Layer 3 of a small transformer language model trained on English Wikipedia (9 layers, counted from 0, width 128).
A neuron's activation on a vector x is SiLU(gate . x) times (in . x), where the dot is the dot product.

Input weights of the MLP neurons that the questions are about. A number n stands for n times 0.0008.
n75 gate: -88 -36 -123 -9 180 -44 0 73 -14 -13 98 -18 14 -104 194 -222 -323 -317 -69 -163 114 5 143 -118 -23 33 67 -9 -5 -18 280 -359 -239 77 -166 335 75 -48 0 9 -27 -53 -447 -44 61 340 22 -14 -211 197 182 136 -82 9 181 225 134 13 -102 187 -251 5 -184 -95 -219 5 167 54 184 -118 -182 103 -32 50 -137 -229 128 125 5 -99 -85 5 245 135 53 324 131 -67 40 121 -40 123 128 103 194 76 270 -40 -225 251 9 18 -96 -75 303 202 136 94 18 106 41 -81 67 159 99 -146 167 40 -152 -257 -58 -91 -127 124 97 -118 -54 -100
n100 gate: 0 59 -5 -310 -149 58 -150 -59 -330 80 -23 -163 197 -221 -51 -182 62 107 106 44 59 86 -237 14 91 -42 45 164 -23 213 64 -67 -14 -86 -83 -128 -159 137 137 233 -76 94 246 -35 -65 -159 -35 -69 -221 -138 13 123 44 -226 71 -338 76 54 191 85 -63 -96 22 -380 201 397 -19 99 -60 -301 -151 -229 -142 -215 -68 275 84 49 -97 58 -256 28 -356 -135 -66 98 118 171 232 58 -94 68 301 4 -145 90 22 -31 -93 -13 94 76 83 119 -117 96 -27 -139 46 -392 -100 14 4 9 -135 222 123 -58 174 -39 139 9 184 -93 162 196 -98 -236
n116 gate: 150 -26 125 -369 -62 -4 125 -185 -64 227 -18 -134 225 -277 -114 -63 172 21 -183 -83 151 21 0 -9 -99 84 -77 40 65 103 -460 -105 -111 -51 266 -4 126 -188 -113 154 178 -59 -51 0 -144 184 297 126 -132 -26 -215 163 -37 131 42 68 -13 68 210 13 -59 86 -128 -146 89 111 105 243 -166 56 -25 -64 213 234 177 96 -29 -59 184 115 21 -92 -4 217 21 151 -215 -132 207 205 115 -43 -99 123 50 -242 223 -93 -29 34 -195 123 -335 -12 -90 -174 -116 -13 13 35 107 188 4 -43 -192 -38 -100 136 186 0 -162 -198 91 25 -141 33 -93 -172
n119 gate: -13 -14 88 278 9 -203 148 222 -115 -158 -43 -116 -130 73 23 117 -40 -73 -9 -210 138 -23 91 129 28 29 9 157 162 -134 144 -144 -298 247 -327 121 -45 0 54 -4 159 -90 -100 -53 146 85 -90 46 -279 205 -36 -5 -147 449 -314 9 68 77 351 -172 -136 74 -107 28 86 -19 28 -78 93 -213 -45 -132 107 74 -120 -33 -72 -186 -71 123 -287 103 206 -132 -399 59 -129 146 41 -251 365 55 -97 -154 215 -309 171 -59 -36 -50 -186 -109 -9 -18 84 65 -165 36 56 -70 9 -82 -258 -217 178 -279 -76 95 -36 168 -14 -143 4 -104 -221 4 -195 -170
n226 gate: 144 133 108 97 -108 -226 -192 -162 -477 -8 34 -217 33 -299 -50 145 -40 207 63 -52 17 193 -20 186 -33 171 -90 -64 -244 -95 -159 -28 4 -250 -25 84 225 32 0 -52 -273 -53 -20 44 -91 -24 4 121 -37 -79 -174 4 -70 -59 28 -164 -196 -90 -254 -41 20 145 -56 -136 81 -191 42 -111 -126 124 44 -237 79 -33 -294 234 -72 130 -51 49 -114 101 -71 90 -129 210 -74 -168 61 25 -176 33 -4 4 -208 -102 -105 -4 24 147 61 159 293 -68 -20 75 -12 -29 88 -105 -70 -181 211 -29 152 -178 -40 257 89 8 172 95 -40 24 165 250 85 149
n264 gate: 124 -210 50 -22 -247 -80 132 128 -5 -40 -104 -84 248 244 -144 125 -98 40 5 -31 141 -267 76 173 -32 -198 -99 9 155 251 -129 89 -140 100 102 18 -4 150 49 -9 337 -264 63 -53 96 364 22 46 108 -133 -31 -173 184 -102 262 -240 4 -292 -134 76 -243 256 -163 -68 184 38 172 100 -14 128 218 -95 -64 -184 224 207 -89 -40 -303 -99 59 19 5 -244 133 -183 -32 -127 27 41 59 201 -82 -135 177 -99 -169 234 -53 9 4 -265 5 -84 -239 42 -177 -121 -250 -74 0 100 -152 -73 -213 -107 -80 22 -220 -276 72 -142 26 335 -168 -22 18 18
n284 gate: 23 285 0 35 12 -157 -269 -60 -20 -23 -124 66 -105 4 -90 153 -86 -51 373 -202 -40 115 228 72 -193 37 -174 -16 100 -160 -24 -31 99 32 -20 -86 74 -284 -43 -54 43 -173 -237 69 -157 148 90 121 131 -170 106 -216 -38 -41 -58 -127 122 -39 168 -20 -130 -193 81 -16 94 103 114 -103 130 -309 168 83 -8 -194 141 231 -211 47 151 -412 -206 -94 -98 159 27 -43 0 -159 75 52 67 36 20 -67 70 -154 -117 119 -144 -79 28 -111 -45 -166 115 -36 -164 -122 28 -232 -80 -28 161 8 139 -23 19 174 213 -12 -99 28 -39 -74 221 -112 -126 -12
n75 in: -94 126 97 -4 134 263 109 -202 79 164 126 -12 169 -162 -184 -201 -98 0 -276 37 46 -38 -169 147 -63 -126 -33 -147 223 -25 17 -111 -209 154 170 241 204 45 -37 32 -170 16 -240 81 -149 -29 61 -55 -146 237 123 63 -18 -60 -147 8 91 12 -90 107 157 101 97 -21 111 39 107 113 60 -270 -41 -154 -85 -97 240 -85 254 162 -292 -33 -42 -60 -320 191 127 -173 197 58 132 -121 175 8 4 -128 314 286 -37 133 -70 100 116 -211 -55 -20 172 -93 54 -186 183 77 29 -71 152 50 50 -4 -126 199 -91 -174 -216 -21 101 -33 202 109 -108 -50
n100 in: 110 241 -136 -77 21 -26 -99 44 126 21 -32 -42 106 -95 271 -188 -162 -13 57 -30 -367 -69 -13 218 -53 36 -237 40 -35 65 -49 -51 343 48 40 148 47 -64 -145 219 -168 -94 215 -424 21 72 93 -4 -134 53 141 -96 -284 62 -166 78 116 215 111 13 -207 26 227 39 -17 -166 214 139 -62 13 17 -224 132 -26 -153 181 -281 267 -361 -69 -143 102 31 -26 132 73 118 30 -90 43 130 118 83 -26 97 65 -94 73 51 26 -34 34 -53 160 25 -57 -161 -30 84 49 -383 74 -60 -22 169 -256 -207 211 -52 80 69 74 -80 -179 169 -147 -331 -26
n116 in: 23 218 77 -133 0 -287 83 -101 16 20 42 -152 85 -307 123 228 -133 12 69 320 -149 -76 -32 205 -315 224 -72 -108 -145 84 -183 71 140 -4 212 -39 157 -121 -47 -27 0 -201 83 182 -46 125 35 73 36 -45 -217 125 137 -20 23 48 -250 238 -35 122 71 -20 -35 -168 -95 -21 12 -52 -179 28 146 40 219 53 161 -16 -35 274 214 111 235 -82 258 28 -86 -32 -358 76 20 -156 4 -12 -20 -142 -55 -56 118 -171 -8 -72 -71 -163 138 -148 -27 142 -140 -79 167 -16 -124 -12 110 -85 36 24 -230 -131 -83 101 -135 145 27 63 -156 4 0 -113
n119 in: -53 5 -148 -63 138 -85 33 -18 -96 13 213 -156 -185 232 -42 -27 -125 -5 42 -27 18 164 -23 119 -5 0 168 -19 147 -18 -23 67 137 109 19 80 -13 -40 439 200 0 -131 163 -9 229 143 228 -125 73 9 247 14 -73 74 -210 -82 -95 -190 309 5 -32 46 128 18 -180 -90 244 91 -51 285 139 -45 139 74 -92 -232 -40 -32 197 209 -23 37 -47 -36 -165 382 -82 -77 -122 -32 182 -285 115 -235 -80 -45 -49 132 -183 -23 194 -371 -214 -49 -131 -32 -46 -36 -191 -61 169 -59 -104 -188 246 -175 169 430 -190 -141 -300 -179 31 198 -52 -159 -217 -183
n226 in: 108 -49 -45 52 9 -22 -92 13 53 -22 -92 -108 -54 84 108 -317 -26 -149 117 258 -191 62 -96 -186 -232 23 -83 5 -22 62 -139 -104 -93 -132 261 78 -43 151 234 -21 192 22 -66 -256 -209 177 -151 94 -145 -40 -117 -129 -147 54 -225 -84 96 -197 117 253 -13 191 -265 221 118 -23 249 -57 -216 31 -191 -31 85 121 -98 -49 -22 0 -95 -53 251 180 -249 -35 186 43 -27 62 179 -255 -154 -173 156 -297 -276 -26 -100 -83 164 285 -66 88 67 39 -55 112 168 109 113 117 -288 -159 161 -213 -93 61 -121 53 -118 85 308 -40 159 22 73 -290 -79 213
n264 in: -198 -174 -249 464 -105 -47 0 43 -108 -55 -112 -101 -297 168 141 182 -173 -38 -158 63 0 0 102 56 9 125 77 -45 -100 -147 236 127 233 -82 -268 72 -89 -17 89 168 124 149 -85 216 -104 51 186 70 -223 31 4 22 78 193 -84 -30 -188 64 -174 -9 4 13 67 199 -72 375 71 -443 -9 -187 68 -43 -31 188 -91 -13 68 -180 -84 -64 -17 40 -31 69 173 -170 91 -73 -17 82 9 -56 248 -85 29 64 0 -103 165 -60 196 -9 -412 142 161 101 73 -115 -22 220 69 -103 -238 87 -142 38 -294 -47 -26 50 146 -65 -121 -51 -155 62 -26 191
n284 in: -38 -71 138 -119 235 12 -69 -130 66 -54 97 -80 -87 -105 72 311 -203 -73 -75 -46 -79 58 15 -325 -28 -130 -151 -170 -86 -153 -28 8 0 58 24 76 -73 -251 -42 -133 81 -123 -197 -124 68 -130 -15 16 54 -71 54 51 -201 -131 -111 -179 4 166 -104 -31 35 -83 113 -137 4 129 -64 16 119 -217 77 58 12 36 94 270 -23 -4 16 -81 -163 -124 -32 -121 -145 81 -141 125 -62 -12 206 -28 -158 -239 179 -77 -111 -101 145 -39 -66 -15 -103 -182 304 -167 63 -46 -32 -84 8 -265 -231 63 128 19 -27 228 417 -64 66 189 34 -92 104 185 -178 165

Each question shows a token from some text and the vector x that enters the MLP there. A number n stands for n times 0.0071.

"on": -192 52 -77 9 -100 150 -145 -120 -55 11 100 78 0 155 106 300 -156 110 -44 101 -105 14 126 1 78 3 -68 -90 184 -11 -7 -69 -4 88 -79 8 -105 111 91 -58 -276 129 110 -84 83 -171 34 -19 52 123 63 -3 23 -60 -70 -18 -48 -98 -70 -134 168 45 77 -66 96 299 87 46 171 105 124 71 3 6 12 227 193 -5 100 3 49 -192 283 -31 204 -190 -84 -43 24 -106 67 28 -71 -54 56 42 31 35 134 67 56 -67 -72 -154 -61 -18 59 -116 -82 -40 -80 214 156 254 7 72 12 52 -82 -28 124 48 15 -37 122 125 176 -116
The three highest activations, in order: n226, n264, n119

" for": 100 -79 -165 228 -154 43 78 -31 35 134 198 150 -56 121 57 33 -26 142 173 51 -26 -65 -26 160 0 185 25 122 77 104 110 66 75 -59 4 -98 118 225 -8 6 80 -14 -41 -13 75 93 -44 -48 74 38 118 171 -134 54 93 -56 83 28 -144 -51 -91 -24 -42 -1 -83 19 85 51 -73 57 -103 218 -11 -118 -207 -79 173 91 146 -1 -133 -37 184 -107 77 149 17 10 106 26 -248 52 -65 -92 -61 -119 -157 133 5 120 -4 -97 -265 -338 54 7 -18 16 -118 -42 84 115 -47 -37 10 101 -7 -47 -88 59 226 90 -74 -146 77 30 -184 -92
The neuron with the highest activation: n264

"ark": 151 19 -105 -113 61 165 78 -127 51 -29 149 106 126 60 19 -115 -164 108 -260 81 -144 -119 148 -44 -63 -104 45 9 214 85 -45 -11 27 39 74 -198 -110 44 -175 45 -11 -7 3 -151 -6 33 51 -90 -77 285 -21 49 -193 157 -122 -52 -9 131 -45 -151 122 -79 -178 -1 2 -16 -17 36 73 -19 192 34 -107 -31 56 -143 151 -48 104 2 -14 16 73 56 23 -40 51 -208 -229 -326 -222 -126 62 135 97 173 -125 54 160 -80 -27 168 -62 10 1 118 -105 -85 -52 38 -27 6 -31 -89 -18 -15 -75 207 -197 -71 80 19 81 82 238 69 -23 6
The neuron with the highest activation: n75

" ac": -158 -7 67 -9 39 -73 3 111 -66 328 52 68 -297 90 95 -36 127 188 88 56 -186 86 -64 -176 55 141 -43 -147 86 8 -97 -147 21 -24 -144 -55 319 102 -44 5 -32 98 -50 106 126 194 45 99 -4 143 -47 133 67 187 53 45 176 99 40 86 117 87 -133 -186 64 119 -16 162 60 126 42 101 -180 -141 -128 -101 -61 -6 185 -50 29 115 160 78 123 -40 -72 -45 -110 56 -24 29 -95 90 -8 -82 -115 -72 -164 93 113 99 57 124 -52 -85 10 -27 -153 -47 141 207 0 -36 51 56 -62 -81 203 -35 -71 94 30 205 27 -85 -62 144
The neuron with the highest activation: n100

" M": 84 138 -187 42 83 -136 219 27 -134 -4 243 72 -98 132 165 12 15 126 -125 -229 -60 95 21 69 -14 26 47 -110 8 -48 26 -109 88 71 -7 27 94 275 -66 -19 -29 25 99 -89 -37 140 -66 121 256 77 152 88 -249 -47 -13 50 -47 -116 44 -93 139 -32 -66 -54 22 119 46 159 -47 -89 44 37 -42 -138 114 6 101 73 183 66 -118 -41 -21 -38 82 25 21 -38 61 -25 -84 13 7 -9 -38 -280 -161 56 -157 39 69 164 -34 63 82 236 193 10 -139 -152 134 89 -31 -171 112 14 19 29 -48 24 -10 51 239 142 84 13 159 160
Which neuron fires most, and how strongly? n116, at about 0.19

"y": 68 -34 41 -127 -170 216 62 -187 178 124 10 -73 -172 -66 -32 -40 36 213 -79 16 -85 -47 -62 224 -1 46 -118 -137 -78 84 -60 -29 7 -116 -115 -1 65 -24 -10 -90 -124 10 173 -165 -75 109 39 -93 123 -34 37 15 20 154 -54 -108 93 -140 -142 -132 13 150 23 -45 163 238 161 -79 41 8 -215 92 -172 -112 3 -98 40 130 101 269 56 9 130 -10 203 9 2 84 73 -86 -117 205 40 -3 -17 267 -88 236 -45 90 74 107 87 -31 10 57 235 -12 -60 -96 -7 -48 133 104 142 109 -4 -39 -189 127 171 132 -72 -92 184 61 -47 -31
The neuron with the highest activation: n100

"able": -15 -133 105 -117 47 -20 53 -39 -18 -197 207 40 -60 34 25 72 -220 180 5 -2 -209 -56 -197 122 -136 7 -53 -238 -47 16 146 -84 79 -152 -71 -42 -64 -22 87 -102 116 221 123 -39 21 -9 -194 38 106 73 -17 35 -44 21 -111 58 206 -96 40 -57 165 61 127 51 97 88 -54 42 50 42 -74 71 179 -124 -36 -112 119 32 116 94 101 -165 135 -162 136 68 10 -101 158 -191 -78 156 23 -11 -52 -23 -124 133 -12 -63 -3 91 -37 -191 105 -60 -46 89 -230 -217 227 -95 -45 134 11 -189 64 77 -28 62 75 79 -10 -131 225 50 -144 68
Which neuron fires most, and how strongly? n264, at about 0.17

"9": -123 176 -96 18 -170 -71 37 -16 11 -24 137 158 -90 178 -58 -60 92 143 -47 42 -57 -46 21 39 64 112 127 -154 121 35 -88 -1 -143 -195 -18 87 122 86 200 -47 -64 148 -150 192 7 -115 -117 -112 -23 143 -67 -36 -201 -108 64 31 -39 -59 -50 -147 110 225 177 67 -71 161 40 35 -116 17 -35 103 117 -83 32 -299 153 31 228 7 -3 92 56 -19 221 89 8 103 14 6 240 6 -88 -30 -65 -14 -15 84 -99 -62 -70 125 -51 -22 -232 -107 247 187 -49 -178 73 189 -39 -7 85 -142 40 -138 5 31 142 51 101 14 211 74 99 71
Which two neurons fire most, strongest first? n100, n284

" Ch": 65 225 -116 166 -50 -188 153 123 -41 -34 241 4 -150 102 171 11 62 163 -18 -197 -145 33 -101 30 120 100 -160 0 -3 -85 139 -25 20 66 34 16 221 221 -46 28 46 112 123 -93 -88 161 -50 40 220 -36 -26 178 -59 19 -222 -72 75 36 96 -91 141 122 65 -132 91 -59 59 37 66 79 21 149 -134 -211 118 -61 94 49 47 52 8 -60 139 24 1 -6 65 81 -85 -13 94 -39 -62 31 -207 -41 -23 69 41 82 -44 140 -25 94 -96 79 122 34 -157 -123 136 -35 -36 -82 46 -24 -221 14 -28 73 6 176 185 -52 96 -38 62 132
The three highest activations, in order: n119, n75, n226

" cult": 63 -22 -103 188 79 -74 191 -36 42 -50 96 59 -192 -216 64 -62 26 153 -113 240 -147 36 26 -53 -21 221 34 -100 -10 -44 21 -54 -139 -37 130 -99 175 -17 -99 62 103 6 15 3 -141 19 -33 7 19 23 9 112 25 151 -37 75 110 -32 87 -44 319 224 -108 12 35 100 79 -53 89 194 -49 100 10 -170 69 -33 -33 230 -8 31 -17 48 62 -70 33 137 -3 -181 7 96 -21 -121 -79 132 -17 103 -21 209 -87 210 -10 311 -34 127 36 -74 -201 -24 -168 -150 7 116 -76 -165 -84 91 -46 -247 138 61 -159 65 48 107 13 6 12 35
The neuron with the highest activation: n116

"ine": -100 -72 75 -44 -198 9 115 -47 -132 -226 91 14 -17 10 47 114 -326 103 -233 -99 -167 11 -73 -38 32 51 -136 -90 239 57 81 -127 -138 102 7 -7 -73 9 8 -37 13 58 20 8 102 -155 25 -51 193 121 -14 0 -272 206 14 265 -74 -67 -192 2 103 -44 119 55 -60 248 128 56 -24 42 -25 24 102 -88 -3 -100 123 4 154 42 80 -187 117 -23 370 -151 117 -126 60 -153 -113 123 -32 76 5 -89 -64 -220 41 160 -121 -9 47 -180 24 10 -72 -227 -103 33 57 -18 -80 57 -89 -11 83 -12 29 -7 197 -100 100 111 105 41 34 -30
The neuron with the highest activation: n75

"-": 235 4 -74 193 44 14 67 27 -34 -92 308 106 -92 -17 -58 43 124 119 19 -36 -43 -172 -119 98 -79 74 114 -268 8 -95 -7 -146 16 -228 -106 -37 -91 209 -281 17 88 -85 -76 -24 132 145 68 -158 -8 198 93 5 -143 23 9 -189 -19 -36 -82 -7 -11 -48 5 -21 -10 24 47 8 55 83 -55 136 -93 7 -174 108 11 147 282 54 55 -150 67 10 72 135 123 57 77 -88 143 28 -16 -87 -176 -14 -92 -80 57 68 -89 75 46 49 -100 -74 69 62 26 -250 92 130 -65 -193 -7 16 -11 -143 9 6 -85 45 -102 -54 114 -102 31 28
The neuron with the highest activation: n264

" of": 34 -205 -195 100 -174 -51 147 -21 48 26 194 78 -144 213 41 96 145 127 125 54 -14 -38 -236 117 -236 -96 -4 -89 95 -203 80 3 -34 -125 -93 -2 117 106 -107 -122 -16 28 48 22 -4 43 -66 -207 43 74 -129 43 -78 105 50 -63 240 -51 -216 -130 110 -23 -63 -25 -46 76 -67 -13 63 114 -90 91 -43 -137 -208 -73 224 145 155 41 59 -79 88 -41 -78 78 111 -52 40 -55 -261 -6 -31 39 -241 -45 -45 120 11 120 69 121 -48 -246 39 21 -127 48 51 -75 207 -52 -8 7 -16 15 36 -58 -163 54 28 98 -75 -104 94 -72 -22 97
Which neuron fires most, and how strongly? n100, at about 0.64

"ep": 38 -162 158 61 101 31 100 -203 -65 -6 55 114 4 87 -15 -90 -58 29 -241 -129 15 -87 84 -69 28 109 6 -52 52 -88 -19 -193 -154 112 -144 -7 -83 168 40 5 55 21 71 -5 31 92 29 159 -298 71 60 -170 -59 56 -47 38 -15 -114 -17 52 91 154 4 -81 -14 300 19 -142 58 94 136 88 42 -53 10 -73 47 -318 167 88 71 -44 162 159 159 24 8 -174 215 -110 -168 -172 -19 -23 94 288 75 -144 55 39 62 192 -115 18 182 -110 -147 -64 181 57 109 -46 -18 -42 40 155 -219 62 88 122 30 -28 -40 149 45 -110 11 -16
The neuron with the highest activation: n75

".": 128 -41 14 128 31 -50 -67 35 -160 -27 239 13 -1 -15 73 1 157 -21 -133 181 -33 -18 -109 -32 -184 30 -150 -77 53 28 80 -117 296 -82 -55 -142 40 73 -8 -89 176 -36 -10 -129 52 55 -72 25 25 201 64 -145 -172 12 9 -38 -105 -78 -184 9 101 21 18 -94 -43 109 115 -2 -29 298 -163 52 -118 -95 -80 110 255 -42 195 36 132 78 0 -125 57 68 216 73 152 -11 -73 -36 -68 -79 -232 33 -140 126 -3 59 -153 134 -2 -49 30 -175 -102 8 -91 -227 165 115 42 38 -15 111 24 -21 21 40 -4 147 -12 -181 157 110 229 -139
The neuron with the highest activation: n226